Layer 4 of a small transformer language model trained on English Wikipedia (8 layers, counted from 0, width 96).
Take only the direct path to the model's output, skipping the later layers: a vector added to the residual stream pushes a token's score in proportion to its dot product with that token's output vector.

Output vectors of the tokens that the questions are about. A number n stands for (n - 500) times 0.0032.
"ake ": 319 500 465 490 503 436 472 523 445 393 448 287 464 680 535 503 592 483 513 429 402 515 481 610 387 540 549 579 655 651 506 562 503 444 624 500 416 402 523 543 222 266 653 428 409 449 534 445 545 520 445 411 497 404 394 313 454 673 487 624 573 575 700 537 520 420 271 588 471 637 642 578 558 651 603 535 557 687 597 573 497 602 636 574 392 261 549 531 542 631 546 596 423 507 381 491
"ul ": 390 295 455 522 318 247 522 458 395 481 663 454 392 425 483 500 523 558 534 277 594 503 520 401 435 555 553 395 803 656 319 628 613 397 520 605 579 619 489 487 483 532 685 446 632 406 546 431 549 685 365 256 586 530 611 397 743 608 424 525 643 735 554 577 605 575 507 373 468 706 546 514 526 588 647 465 430 617 360 568 493 636 441 451 436 442 475 490 614 628 518 271 366 481 500 535
"n": 613 549 562 532 416 491 509 536 487 458 385 442 408 472 665 570 376 574 495 421 504 505 510 571 580 429 389 436 513 484 457 605 409 457 463 480 517 464 716 707 510 540 469 487 578 375 395 514 586 489 672 482 311 447 620 508 487 398 646 427 526 383 490 439 589 593 674 586 492 556 424 383 464 382 611 432 565 436 418 478 542 486 578 533 612 602 480 512 439 482 621 567 528 519 326 477
"duc": 606 326 686 442 377 584 364 609 452 549 701 396 469 524 575 470 494 566 581 416 377 429 546 635 338 479 500 454 277 553 497 609 389 532 554 570 624 622 233 464 491 421 508 432 643 549 530 331 541 437 440 489 329 373 673 533 571 441 317 594 547 623 573 660 408 595 432 593 599 454 376 548 599 568 646 453 596 656 581 518 755 547 464 355 432 365 478 463 510 519 578 413 316 433 455 561
"pe": 378 530 700 476 308 360 243 404 410 545 624 460 507 545 595 428 617 558 461 339 510 468 530 599 497 288 510 394 572 481 575 544 410 447 380 617 323 410 460 315 454 426 370 391 486 374 509 529 386 545 468 629 497 476 661 450 409 497 576 563 569 468 551 670 430 659 373 641 572 514 523 454 475 715 632 567 644 594 640 505 464 510 437 454 284 580 478 362 502 494 437 330 598 526 364 652
"ated ": 520 457 766 496 362 446 565 359 443 390 688 413 511 611 532 422 704 683 598 438 399 447 413 535 520 477 640 313 518 576 456 460 464 564 654 450 683 682 497 427 536 475 426 334 684 382 585 578 404 440 384 447 396 446 496 470 307 394 407 418 543 650 484 519 524 636 565 344 396 445 422 460 532 676 381 355 566 563 655 479 584 596 547 403 611 327 437 687 644 615 419 581 567 429 537 634
"om": 598 502 568 517 475 367 510 460 564 414 379 503 521 377 633 630 487 372 539 587 478 635 518 573 593 554 482 456 449 614 450 313 432 476 559 535 527 495 470 530 630 496 478 472 570 560 515 515 545 497 344 421 592 469 451 630 481 340 536 581 389 685 479 534 594 537 356 604 451 451 597 556 551 572 459 318 640 439 408 649 693 580 525 575 546 381 479 578 540 606 647 650 481 534 527 549
"=": 354 599 710 424 436 735 272 443 454 476 523 475 492 506 360 434 726 602 627 399 223 571 471 452 481 402 526 524 637 598 436 427 570 328 460 670 519 536 249 370 394 588 419 484 603 405 446 511 311 488 714 345 630 562 707 414 384 617 324 513 635 520 438 339 541 390 578 311 183 604 550 610 506 551 225 361 385 603 441 503 579 490 426 343 324 370 413 643 603 324 508 500 410 355 644 340
"is": 474 518 558 527 517 653 586 529 487 450 526 559 642 432 638 585 727 425 353 482 502 531 565 620 590 552 428 586 426 570 626 382 357 602 389 402 502 481 544 581 685 438 685 540 541 460 544 369 510 500 505 472 606 490 522 555 429 572 465 575 688 597 366 536 584 581 576 387 563 453 514 490 563 493 561 426 539 449 489 619 584 528 558 532 564 543 534 635 520 533 542 582 512 560 526 483
"ack ": 360 351 570 483 481 537 605 324 411 491 447 342 460 736 430 500 450 408 455 405 492 549 551 309 493 533 589 414 657 684 377 517 324 457 612 526 522 509 447 616 326 282 687 379 500 568 410 334 566 500 432 324 474 399 420 444 584 568 446 551 523 679 529 428 470 670 406 686 470 666 595 579 558 635 413 555 427 576 573 574 555 579 303 598 511 398 411 554 575 461 238 497 416 479 554 590
"ud": 473 495 721 508 485 482 588 334 463 534 538 448 497 548 680 429 508 572 482 451 527 493 428 559 380 617 399 440 684 638 577 532 547 500 526 389 423 460 551 389 333 361 544 429 560 601 675 391 513 346 412 375 409 576 471 504 522 527 371 603 564 720 431 454 452 457 505 516 570 417 502 489 506 395 473 429 475 397 589 620 558 617 373 568 360 437 423 533 562 437 576 538 529 435 533 517
"end ": 263 527 450 455 390 657 505 210 461 589 492 257 324 497 588 416 621 468 485 216 461 606 583 621 460 522 628 444 546 460 471 338 242 469 373 815 584 562 437 596 225 400 664 346 577 696 771 318 550 578 489 282 588 344 618 566 389 511 628 519 625 590 575 590 468 479 393 356 586 632 784 668 474 441 619 550 386 634 677 406 667 508 409 579 504 371 656 538 544 515 425 413 493 550 365 543
"or ": 610 582 363 491 427 419 588 468 629 469 584 425 525 380 646 498 503 518 427 258 435 642 362 514 406 513 481 531 613 417 538 500 689 413 656 329 524 473 537 571 566 450 474 502 688 735 487 481 474 633 656 482 548 432 639 539 450 607 447 484 540 545 381 539 719 678 604 494 514 505 417 334 447 439 427 650 603 467 532 477 503 487 492 563 343 494 454 689 526 582 477 436 464 509 588 503
"ates": 404 304 579 487 507 446 577 458 433 513 528 542 399 509 362 491 536 573 403 268 355 546 449 694 432 492 615 354 747 667 477 649 483 535 626 468 512 708 627 403 608 483 428 440 566 494 698 579 455 581 345 509 238 329 491 494 700 303 362 552 412 647 581 625 598 458 448 397 567 529 484 398 523 626 407 507 463 456 796 588 775 625 457 512 587 362 303 714 566 479 539 604 315 410 568 449
"been ": 262 486 648 430 525 436 330 452 260 329 732 301 317 537 145 282 500 506 636 370 496 610 567 433 385 157 477 292 722 710 235 770 568 317 609 713 438 580 505 211 457 527 738 234 405 741 364 240 537 427 641 628 290 316 695 682 451 295 197 681 431 741 701 979 765 529 374 625 554 618 385 757 567 696 664 738 332 818 530 379 757 521 525 613 535 428 372 572 480 579 64 620 345 381 451 549
"ings ": 616 467 482 484 516 661 398 448 562 563 399 477 443 459 508 458 585 597 503 472 314 604 440 587 581 422 582 312 773 791 581 381 510 472 480 628 529 594 549 632 283 448 574 411 500 632 373 578 462 628 441 284 694 325 551 700 549 451 446 478 599 333 500 488 734 470 517 645 339 510 587 573 597 590 461 507 544 504 719 550 572 607 587 479 530 245 264 383 571 466 398 673 481 460 408 411
"includ": 353 542 528 445 299 455 486 357 414 520 628 414 467 758 407 364 528 450 573 340 650 462 162 529 401 315 572 315 504 639 545 485 540 398 685 619 702 567 451 426 589 543 485 590 570 316 532 531 496 692 493 437 427 308 554 524 352 615 254 397 574 676 554 603 490 532 339 584 372 476 636 377 563 603 713 707 352 562 583 671 640 493 430 559 275 546 485 446 480 456 340 538 405 223 420 422
"tiv": 596 506 657 500 457 614 526 436 475 356 712 282 303 443 458 558 573 689 631 622 379 484 520 422 217 460 518 500 642 424 316 567 255 521 412 517 535 378 440 284 528 442 517 467 444 703 411 470 350 695 408 565 507 410 611 474 411 399 439 572 700 588 605 689 481 221 311 565 486 603 549 542 570 650 454 503 561 537 492 621 628 629 369 328 492 366 584 439 590 535 464 297 382 448 425 516
"e ": 391 611 379 535 612 500 582 573 480 450 512 471 580 527 486 565 651 590 420 399 395 413 598 506 577 503 390 658 522 482 565 362 506 570 592 323 589 546 579 481 465 339 428 340 337 598 385 503 517 564 511 645 349 536 574 451 349 557 458 475 402 424 494 513 644 597 312 545 617 529 655 352 487 513 473 379 608 470 452 509 421 564 400 508 419 359 573 430 529 532 624 574 310 531 366 643
"our": 488 417 493 502 392 407 647 509 586 486 438 335 378 658 643 436 407 590 440 553 575 592 351 339 434 542 425 333 720 583 563 587 587 438 743 503 408 488 624 573 460 398 541 545 445 567 515 503 564 675 590 484 636 550 567 412 644 572 351 585 495 623 542 482 500 609 400 551 531 644 523 506 507 555 645 640 680 410 524 450 709 549 324 503 517 363 457 500 665 369 513 378 606 369 503 472
"k ": 449 367 353 517 425 475 468 604 500 546 408 506 578 578 636 474 692 570 442 578 480 550 548 460 560 420 403 367 456 473 392 399 566 461 541 535 662 362 544 248 506 319 612 472 577 426 395 478 594 574 461 547 428 613 579 567 518 354 464 417 579 580 438 619 468 494 633 408 461 565 646 524 480 600 395 552 291 485 346 557 386 563 429 428 510 491 624 514 665 544 443 377 390 569 250 519
"|": 565 355 391 433 493 524 607 417 523 563 614 598 548 421 324 391 531 420 525 586 573 617 584 423 437 546 597 500 473 500 500 358 470 497 477 490 560 589 503 485 340 517 513 605 656 518 435 557 329 532 579 454 503 537 537 384 500 500 571 466 400 508 579 618 461 610 623 450 283 509 522 449 494 612 364 475 539 607 483 432 345 483 490 363 387 521 574 624 469 472 560 479 509 459 560 313

Each question shows what one neuron of this layer's MLP adds at an activation of 1. A number n stands for (n - 500) times 0.00072.

n157: 498 317 525 524 734 437 526 487 551 421 401 625 486 261 373 459 345 486 690 571 466 601 491 592 675 612 421 484 544 676 418 604 592 397 538 442 578 453 376 427 559 611 512 754 462 279 478 464 451 461 421 453 319 394 683 226 595 555 447 441 450 478 696 458 758 457 648 273 510 517 415 506 514 328 440 357 124 568 447 519 551 417 459 602 468 576 368 492 711 425 439 291 711 488 409 699
Which of these tokens does it push up most? "ul "

n39: 458 561 558 930 657 619 479 260 707 688 532 650 394 667 658 434 323 564 425 626 487 437 454 652 593 558 565 561 556 325 461 533 709 486 516 424 353 344 663 331 317 630 515 322 550 385 588 535 518 414 396 453 488 462 363 478 388 449 508 650 418 622 490 468 578 543 533 407 502 501 394 367 473 452 440 287 450 306 526 577 512 812 581 644 459 432 314 508 720 567 522 578 471 417 638 413
Which three tokens does it push up most, strongest first? "ud", "ates", "ated "

n241: 642 558 554 477 625 399 474 482 520 419 404 520 597 473 601 743 468 440 350 580 361 548 556 641 472 614 544 679 404 448 456 601 513 595 697 620 395 562 466 457 465 406 595 598 453 600 316 596 613 477 352 515 346 701 624 556 597 501 276 540 452 223 550 474 437 478 496 608 538 424 510 417 486 509 435 406 485 243 409 510 514 377 330 664 662 399 504 532 553 720 510 548 681 516 512 279
Which two tokens does it push up most, strongest first? "om", "e "

n208: 409 441 610 492 353 725 621 229 559 529 541 536 341 458 549 535 549 440 480 429 537 271 457 550 557 348 287 550 553 407 579 537 695 287 483 475 455 362 488 470 410 581 486 500 587 407 515 390 448 353 436 345 614 494 326 529 607 357 538 488 371 447 502 624 373 508 375 588 448 660 582 299 576 698 570 360 313 535 480 706 347 402 538 414 343 538 689 414 535 303 421 485 509 483 561 783
Which two tokens does it push up most, strongest first? "pe", "includ"

n14: 491 545 377 537 351 455 546 469 608 488 456 629 347 308 475 447 504 572 309 350 437 291 482 457 607 421 456 588 477 423 405 647 435 469 466 563 411 650 472 461 440 506 425 661 444 443 429 461 588 458 322 496 463 509 421 396 588 411 698 382 543 206 498 455 366 500 321 489 509 473 437 825 573 548 636 492 409 467 363 487 422 467 399 383 496 582 284 431 501 530 322 485 594 508 403 448
Pushed down most: "or "

n29: 629 449 518 375 718 522 656 551 514 670 531 487 411 93 399 546 409 701 506 310 734 581 468 282 392 550 639 638 446 507 610 546 572 577 485 638 616 571 449 636 510 279 414 667 820 389 357 545 501 476 617 492 341 333 379 442 482 511 425 562 360 252 539 409 560 520 571 539 450 543 330 204 465 542 528 282 580 576 501 387 471 544 577 464 474 650 398 570 393 476 446 520 375 587 580 350
Which of these tokens does it push up most? "|"

n9: 470 409 458 480 480 474 677 497 511 398 525 464 665 324 348 362 252 493 675 508 522 332 526 502 499 502 604 676 756 406 570 466 593 438 664 446 464 277 507 623 366 420 517 576 385 559 481 529 479 550 699 464 637 602 634 507 773 524 239 638 468 621 589 352 441 474 453 476 423 602 426 431 557 372 621 664 506 392 552 389 562 419 583 336 304 402 278 359 432 449 456 181 473 380 315 296
Which two tokens does it push up most, strongest first? "our", "ul "

n58: 626 482 704 403 631 439 584 429 601 513 442 439 379 369 481 502 498 558 303 330 621 541 538 501 438 384 779 607 570 496 373 342 483 510 528 446 433 453 571 426 804 488 607 445 697 628 425 492 422 532 517 645 680 381 570 355 520 878 372 415 459 479 391 460 451 459 411 450 478 455 509 506 394 200 508 646 512 418 438 481 606 433 634 715 531 443 301 497 612 537 552 490 556 482 929 549
Pushed down most: "k "

n26: 596 434 490 383 327 314 408 476 449 647 525 363 387 503 623 650 597 580 613 475 625 607 483 551 270 613 673 360 470 639 491 509 583 480 528 426 471 426 568 572 306 312 572 500 595 550 523 225 550 510 637 322 687 615 803 273 536 513 914 443 473 427 421 528 449 428 737 482 356 387 462 596 655 650 611 678 553 394 667 360 406 668 445 614 495 461 445 488 481 529 663 475 232 553 752 441
Which of these tokens does it push up most? "ul "

n71: 464 535 480 825 422 694 572 498 515 681 385 439 503 621 584 461 396 660 392 502 418 371 444 687 618 540 520 466 624 331 450 606 428 336 527 456 506 631 635 579 405 522 315 623 575 507 699 504 513 645 608 485 605 506 462 511 579 298 631 777 368 335 558 593 447 503 589 232 457 620 419 486 489 322 507 453 649 481 501 447 482 592 551 431 484 486 471 500 472 521 647 653 658 502 297 462
Which of these tokens does it push up most? "n"

n227: 360 604 474 533 660 468 336 591 248 506 657 543 445 437 625 475 623 587 533 494 465 636 320 446 184 631 416 403 560 420 269 687 387 413 516 386 575 517 410 408 479 616 639 554 422 491 445 518 635 434 336 280 525 620 473 451 404 588 574 372 655 426 454 640 404 414 548 496 459 442 386 446 581 426 286 514 453 591 548 492 521 442 614 372 715 548 508 566 346 332 659 401 366 638 537 400
Which two tokens does it push up most, strongest first? "tiv", "="

n176: 392 536 451 363 648 592 559 186 549 490 543 495 420 324 519 571 509 451 329 473 281 742 617 483 454 462 542 422 582 500 507 457 328 495 457 521 665 534 411 493 554 668 331 599 367 590 551 679 520 600 454 722 580 355 512 667 627 511 483 331 530 340 623 470 541 619 679 460 564 455 432 713 680 313 466 321 499 635 502 573 479 491 456 497 586 403 623 467 457 549 262 591 450 565 430 752
Which of these tokens does it push up most? "end "

n38: 597 470 707 397 431 501 407 292 494 863 538 578 274 608 538 515 418 456 470 438 430 544 338 592 332 240 624 511 461 578 364 532 431 489 465 382 387 562 312 643 736 401 590 491 381 561 505 401 668 589 521 559 434 605 556 524 498 376 514 509 278 637 475 351 448 494 420 874 512 628 454 273 375 472 447 268 694 653 415 623 620 419 460 406 391 468 678 627 607 620 463 461 666 646 411 417
Which of these tokens does it push up most? "duc"

n170: 325 476 648 562 426 592 344 379 465 439 359 585 347 723 453 680 523 480 663 510 593 344 732 725 653 474 459 538 418 402 416 318 424 337 352 491 546 251 448 448 295 546 542 320 556 404 593 668 574 434 360 436 471 685 442 430 506 430 793 710 456 669 432 382 450 503 537 549 372 674 677 549 418 367 587 496 285 493 293 546 516 751 621 560 569 515 599 596 676 694 596 631 505 459 438 670
Which of these tokens does it push up most? "end "

n121: 638 495 292 622 415 490 596 453 347 349 503 606 606 684 583 491 226 690 358 499 399 608 429 522 554 566 411 565 467 510 607 545 373 441 535 618 411 505 414 651 301 567 451 543 597 525 456 496 535 452 503 589 480 433 586 386 458 508 491 741 538 558 414 459 297 481 336 446 599 316 360 557 417 422 445 520 670 284 648 504 603 532 392 452 379 461 577 673 896 574 514 545 602 580 481 374
Which two tokens does it push up most, strongest first? "our", "ud"

n50: 419 580 489 368 537 448 307 540 391 346 481 462 731 522 467 538 401 546 422 531 298 587 595 581 483 462 577 596 493 431 358 592 531 369 452 516 516 634 618 665 671 651 771 456 509 223 181 575 498 399 449 556 173 295 477 370 461 282 494 492 485 653 452 561 639 438 478 401 319 398 507 350 743 695 434 332 528 434 603 521 492 515 473 447 687 470 454 494 493 624 594 625 410 283 612 423
Pushed down most: "end "

n80: 362 488 645 799 419 502 383 503 368 719 583 549 620 589 439 531 406 436 496 415 460 524 461 570 386 598 382 618 503 515 540 464 548 408 463 421 355 607 243 656 684 591 596 521 577 399 345 350 300 460 544 345 526 724 525 557 543 659 371 661 665 606 530 633 454 438 808 550 351 382 519 445 691 582 741 663 663 375 387 501 390 619 371 634 485 695 470 488 544 606 559 642 526 598 444 555
Which of these tokens does it push up most? "is"

n237: 599 487 332 694 565 436 379 487 461 477 676 568 531 439 493 575 481 522 581 626 512 484 404 794 495 266 364 555 395 536 508 732 507 566 411 752 344 421 335 494 702 465 419 618 480 474 447 521 683 414 691 327 610 587 262 215 580 537 444 345 397 369 376 615 535 551 400 574 443 423 438 527 667 671 605 210 418 550 346 584 539 764 407 232 589 421 459 298 689 615 405 513 335 592 528 527
Which of these tokens does it push up most? "duc"

n47: 391 591 522 307 743 412 417 567 372 200 428 349 540 800 443 320 440 589 613 565 642 444 476 600 395 651 541 605 446 246 356 671 439 509 499 435 613 621 378 291 633 448 512 550 707 517 322 449 583 182 312 468 310 587 367 327 547 640 423 608 415 605 763 367 366 321 451 569 338 563 561 614 376 598 636 449 367 690 506 654 416 400 642 483 540 478 658 524 514 456 733 612 624 460 361 580
Which of these tokens does it push up most? "ake "

n244: 456 530 489 584 397 321 421 429 600 456 402 578 616 323 379 430 509 616 389 579 302 430 490 272 525 471 583 498 339 390 475 481 383 591 473 392 556 552 562 609 568 280 498 352 272 452 310 382 473 707 383 574 545 484 574 306 595 776 266 585 489 405 351 453 755 497 555 606 306 644 754 643 448 582 658 568 441 650 595 515 366 689 620 265 495 651 595 352 515 559 594 403 566 471 421 355
Which of these tokens does it push up most? "e "

n138: 560 500 309 478 463 684 540 436 586 518 431 432 354 389 502 443 471 572 512 700 417 508 661 462 516 459 580 309 550 440 557 328 388 345 441 431 724 296 520 741 244 508 642 318 567 505 590 329 478 560 296 567 336 337 417 557 502 558 387 292 619 589 666 444 615 514 531 438 476 413 735 454 749 467 689 675 368 533 583 468 522 286 643 468 470 566 555 280 621 636 691 481 593 388 607 472
Which of these tokens does it push up most? "end "

n34: 485 422 558 636 581 685 338 397 285 544 793 451 396 585 542 718 602 468 346 672 485 491 427 446 333 430 504 598 585 730 502 373 469 543 249 432 468 410 362 374 629 352 429 619 507 527 467 527 536 258 704 679 394 372 355 273 389 466 503 459 658 426 550 576 320 408 416 532 468 533 196 537 589 470 499 343 544 459 571 543 649 424 329 490 746 421 664 567 570 480 403 577 493 471 466 261
Which of these tokens does it push up most? "tiv"

n72: 285 532 306 797 607 523 533 469 373 422 323 404 848 604 577 652 429 601 483 411 438 471 389 454 516 492 598 522 570 540 491 633 458 381 505 484 374 621 510 291 547 391 570 515 474 321 619 428 270 570 413 354 422 295 417 657 740 602 487 495 507 322 577 546 343 294 336 482 375 597 604 562 731 581 548 477 687 531 714 557 670 486 417 566 406 508 846 500 475 721 296 550 423 502 509 314
Which of these tokens does it push up most? "ake "

n18: 506 260 579 451 639 535 442 684 429 457 574 493 370 589 526 574 438 539 566 523 477 414 548 500 328 523 398 700 762 342 333 630 376 409 374 477 562 679 623 400 555 413 635 627 461 397 479 615 641 553 582 554 290 651 314 508 428 621 627 523 381 540 497 690 266 318 475 547 483 355 467 551 521 434 434 405 466 451 563 548 587 372 458 352 373 590 306 525 700 245 328 460 483 518 367 531
Which of these tokens does it push up most? "tiv"

n99: 569 360 548 413 606 469 411 435 494 407 561 570 421 623 690 434 518 549 576 494 615 736 355 416 440 547 657 459 746 221 499 433 422 534 607 416 675 395 547 414 562 422 606 455 628 395 491 441 466 431 279 445 393 566 524 619 402 694 749 309 660 663 469 420 634 422 380 496 678 470 638 375 507 452 402 535 637 450 555 522 534 482 492 548 556 602 592 697 511 524 612 496 414 536 402 468
Pushed down most: "been "

n175: 457 729 308 642 513 520 368 608 642 619 530 398 429 353 563 455 448 302 501 487 600 400 421 285 578 399 418 345 525 479 694 536 530 547 447 440 425 842 551 474 484 569 556 562 511 491 522 392 461 581 356 310 503 533 459 488 700 577 496 333 468 533 725 422 599 282 527 392 528 558 411 631 670 411 371 569 571 179 580 436 430 567 493 459 521 558 656 566 385 382 626 595 680 427 669 297
Which of these tokens does it push up most? "our"

n242: 524 426 440 359 522 586 505 652 536 724 373 558 647 429 503 475 437 590 471 559 487 559 570 471 345 547 656 522 574 497 430 580 466 562 511 448 421 610 411 774 355 557 439 608 302 449 792 568 332 409 522 611 401 541 739 398 464 385 470 427 177 674 411 446 605 354 283 616 599 599 518 539 546 448 564 370 532 541 263 416 214 453 524 738 205 329 603 509 340 756 508 460 603 401 692 636
Which of these tokens does it push up most? "e "

n129: 473 498 492 357 603 474 676 434 457 588 680 506 214 571 238 430 459 635 582 615 499 394 463 599 622 388 433 569 357 655 473 417 382 557 394 434 393 600 555 538 598 578 530 282 611 532 401 505 281 431 526 411 380 516 528 679 437 496 442 184 534 460 350 468 520 541 678 485 536 246 594 502 480 630 564 392 587 627 559 442 598 538 361 490 616 294 463 412 480 576 432 369 389 666 319 599
Which two tokens does it push up most, strongest first? "ated ", "been "

n93: 534 831 563 588 400 869 322 567 321 600 508 600 466 363 516 569 477 221 464 539 464 623 552 564 366 468 628 275 664 576 619 536 452 429 352 139 566 571 559 538 581 443 488 530 461 675 327 463 448 571 400 326 874 526 540 622 293 620 693 168 565 662 559 499 719 455 340 543 570 710 383 289 386 575 638 349 384 493 494 591 605 836 452 551 574 575 540 335 118 622 384 615 631 510 448 573
Which of these tokens does it push up most? "ings "

n133: 351 764 341 444 613 581 417 435 575 547 518 529 699 503 522 513 399 651 468 447 472 637 534 460 366 627 498 808 560 354 514 382 517 512 383 655 642 500 495 428 546 537 693 495 559 392 295 499 563 604 567 429 536 675 571 565 562 506 611 515 496 446 356 507 649 490 686 515 251 542 550 366 439 397 479 498 395 571 437 425 353 416 505 548 426 560 664 496 426 419 540 649 390 521 519 649
Which of these tokens does it push up most? "="

n211: 580 348 482 705 336 249 367 510 420 732 445 461 349 585 496 318 528 354 538 477 529 646 435 419 606 339 658 490 614 499 590 652 539 442 531 526 392 405 366 704 553 372 557 553 523 366 479 526 697 452 429 295 284 614 701 545 463 403 567 633 628 360 267 634 562 613 467 484 518 345 844 381 522 436 593 439 565 222 453 626 473 648 562 537 525 529 473 583 643 466 718 483 469 448 515 573
Which of these tokens does it push up most? "ul "

n214: 491 654 590 600 327 530 551 526 187 284 388 554 398 563 364 587 305 553 583 553 582 501 447 640 592 551 526 608 546 439 377 543 544 396 318 494 488 454 424 591 652 694 335 606 470 288 545 393 591 441 600 707 335 491 699 554 569 355 782 540 681 730 438 684 447 560 478 572 587 430 431 531 224 440 733 459 477 775 241 573 353 816 444 571 486 565 603 395 596 771 661 403 500 526 269 385
Which of these tokens does it push up most? "n"

n117: 503 510 557 340 453 358 489 409 258 666 610 719 379 553 503 543 387 514 572 591 601 465 400 498 525 759 584 579 534 521 334 584 544 747 579 630 491 375 403 551 505 506 655 568 836 526 824 637 536 429 493 440 318 634 389 484 696 642 571 436 572 456 588 584 606 595 839 522 302 584 708 318 279 561 403 581 543 549 415 477 541 137 593 424 521 606 680 460 595 268 427 400 627 683 454 389
Which two tokens does it push up most, strongest first? "|", "ul "

n229: 572 455 352 541 401 458 518 625 401 420 578 498 500 427 443 678 482 656 525 621 431 339 425 477 548 758 597 654 672 553 471 621 406 603 645 247 570 609 637 488 454 316 582 586 472 623 541 562 552 592 669 455 338 171 654 672 620 640 697 319 525 715 585 482 657 434 332 691 374 332 434 426 363 367 488 732 784 484 434 502 375 630 505 238 243 353 429 446 551 677 469 616 590 529 637 626
Which of these tokens does it push up most? "or "

n107: 516 406 497 590 426 354 533 552 689 386 415 230 352 505 317 429 557 429 576 485 631 380 600 508 356 631 623 601 467 258 436 434 345 558 391 413 587 467 320 418 455 464 746 148 497 522 352 451 513 622 530 416 621 601 474 378 267 690 483 337 432 403 414 649 750 504 597 664 467 511 596 515 516 491 505 549 450 616 495 460 276 646 619 583 582 562 666 364 420 341 583 440 607 449 461 521
Pushed down most: "ates"

n217: 873 293 374 381 620 574 664 475 400 538 331 381 606 580 564 356 577 531 421 674 598 556 710 427 455 438 737 319 640 407 510 436 549 475 372 599 557 322 450 621 380 444 665 503 540 428 535 523 397 376 525 149 526 670 578 509 428 279 359 376 542 358 560 574 418 546 555 465 411 604 678 486 639 544 466 530 381 495 385 495 479 390 450 403 467 454 148 531 493 508 519 685 708 562 637 404
Pushed down most: "e "

n25: 306 387 544 635 582 496 624 488 545 364 502 508 688 467 367 428 480 481 489 500 587 371 540 395 566 379 573 680 516 559 715 630 575 370 589 334 474 318 447 435 208 669 438 473 349 326 421 402 531 368 604 786 307 597 549 528 361 468 491 647 592 389 350 289 364 593 455 690 558 539 532 494 563 643 718 407 514 226 562 484 475 537 368 591 477 388 577 464 640 635 390 454 373 370 603 629
Which of these tokens does it push up most? "e "

n85: 391 652 389 384 496 494 325 656 593 564 505 599 676 468 409 570 615 570 543 474 287 446 569 485 568 300 537 655 445 731 526 544 488 513 488 573 365 381 442 585 564 426 444 418 350 520 618 437 447 467 655 398 745 538 499 405 433 557 451 513 526 291 427 424 660 491 326 354 538 438 452 529 554 390 646 337 445 503 451 743 586 791 326 669 604 443 404 613 558 550 423 454 510 440 368 568
Pushed down most: "|"

n15: 536 474 356 476 395 411 481 718 461 320 513 242 621 722 315 606 391 463 646 419 413 509 480 665 450 476 419 726 528 583 357 663 379 510 502 319 538 605 374 438 609 406 529 633 665 423 580 520 490 592 494 702 378 503 685 456 499 626 417 325 622 532 469 308 501 419 627 442 778 425 493 504 691 599 596 488 669 488 626 451 591 370 566 559 485 506 620 678 346 449 523 532 285 562 515 473
Which two tokens does it push up most, strongest first? "duc", "ates"

n139: 435 733 538 626 278 403 442 288 672 254 583 349 673 547 285 635 479 615 499 364 657 537 468 498 514 492 498 539 751 362 551 500 385 509 423 489 312 606 419 583 377 711 861 431 534 538 353 470 497 322 485 378 489 472 386 432 377 396 448 468 662 563 318 334 474 411 528 428 463 439 367 482 430 525 264 470 627 526 631 385 440 474 513 516 413 644 455 515 540 409 530 603 521 471 639 449
Pushed down most: "k "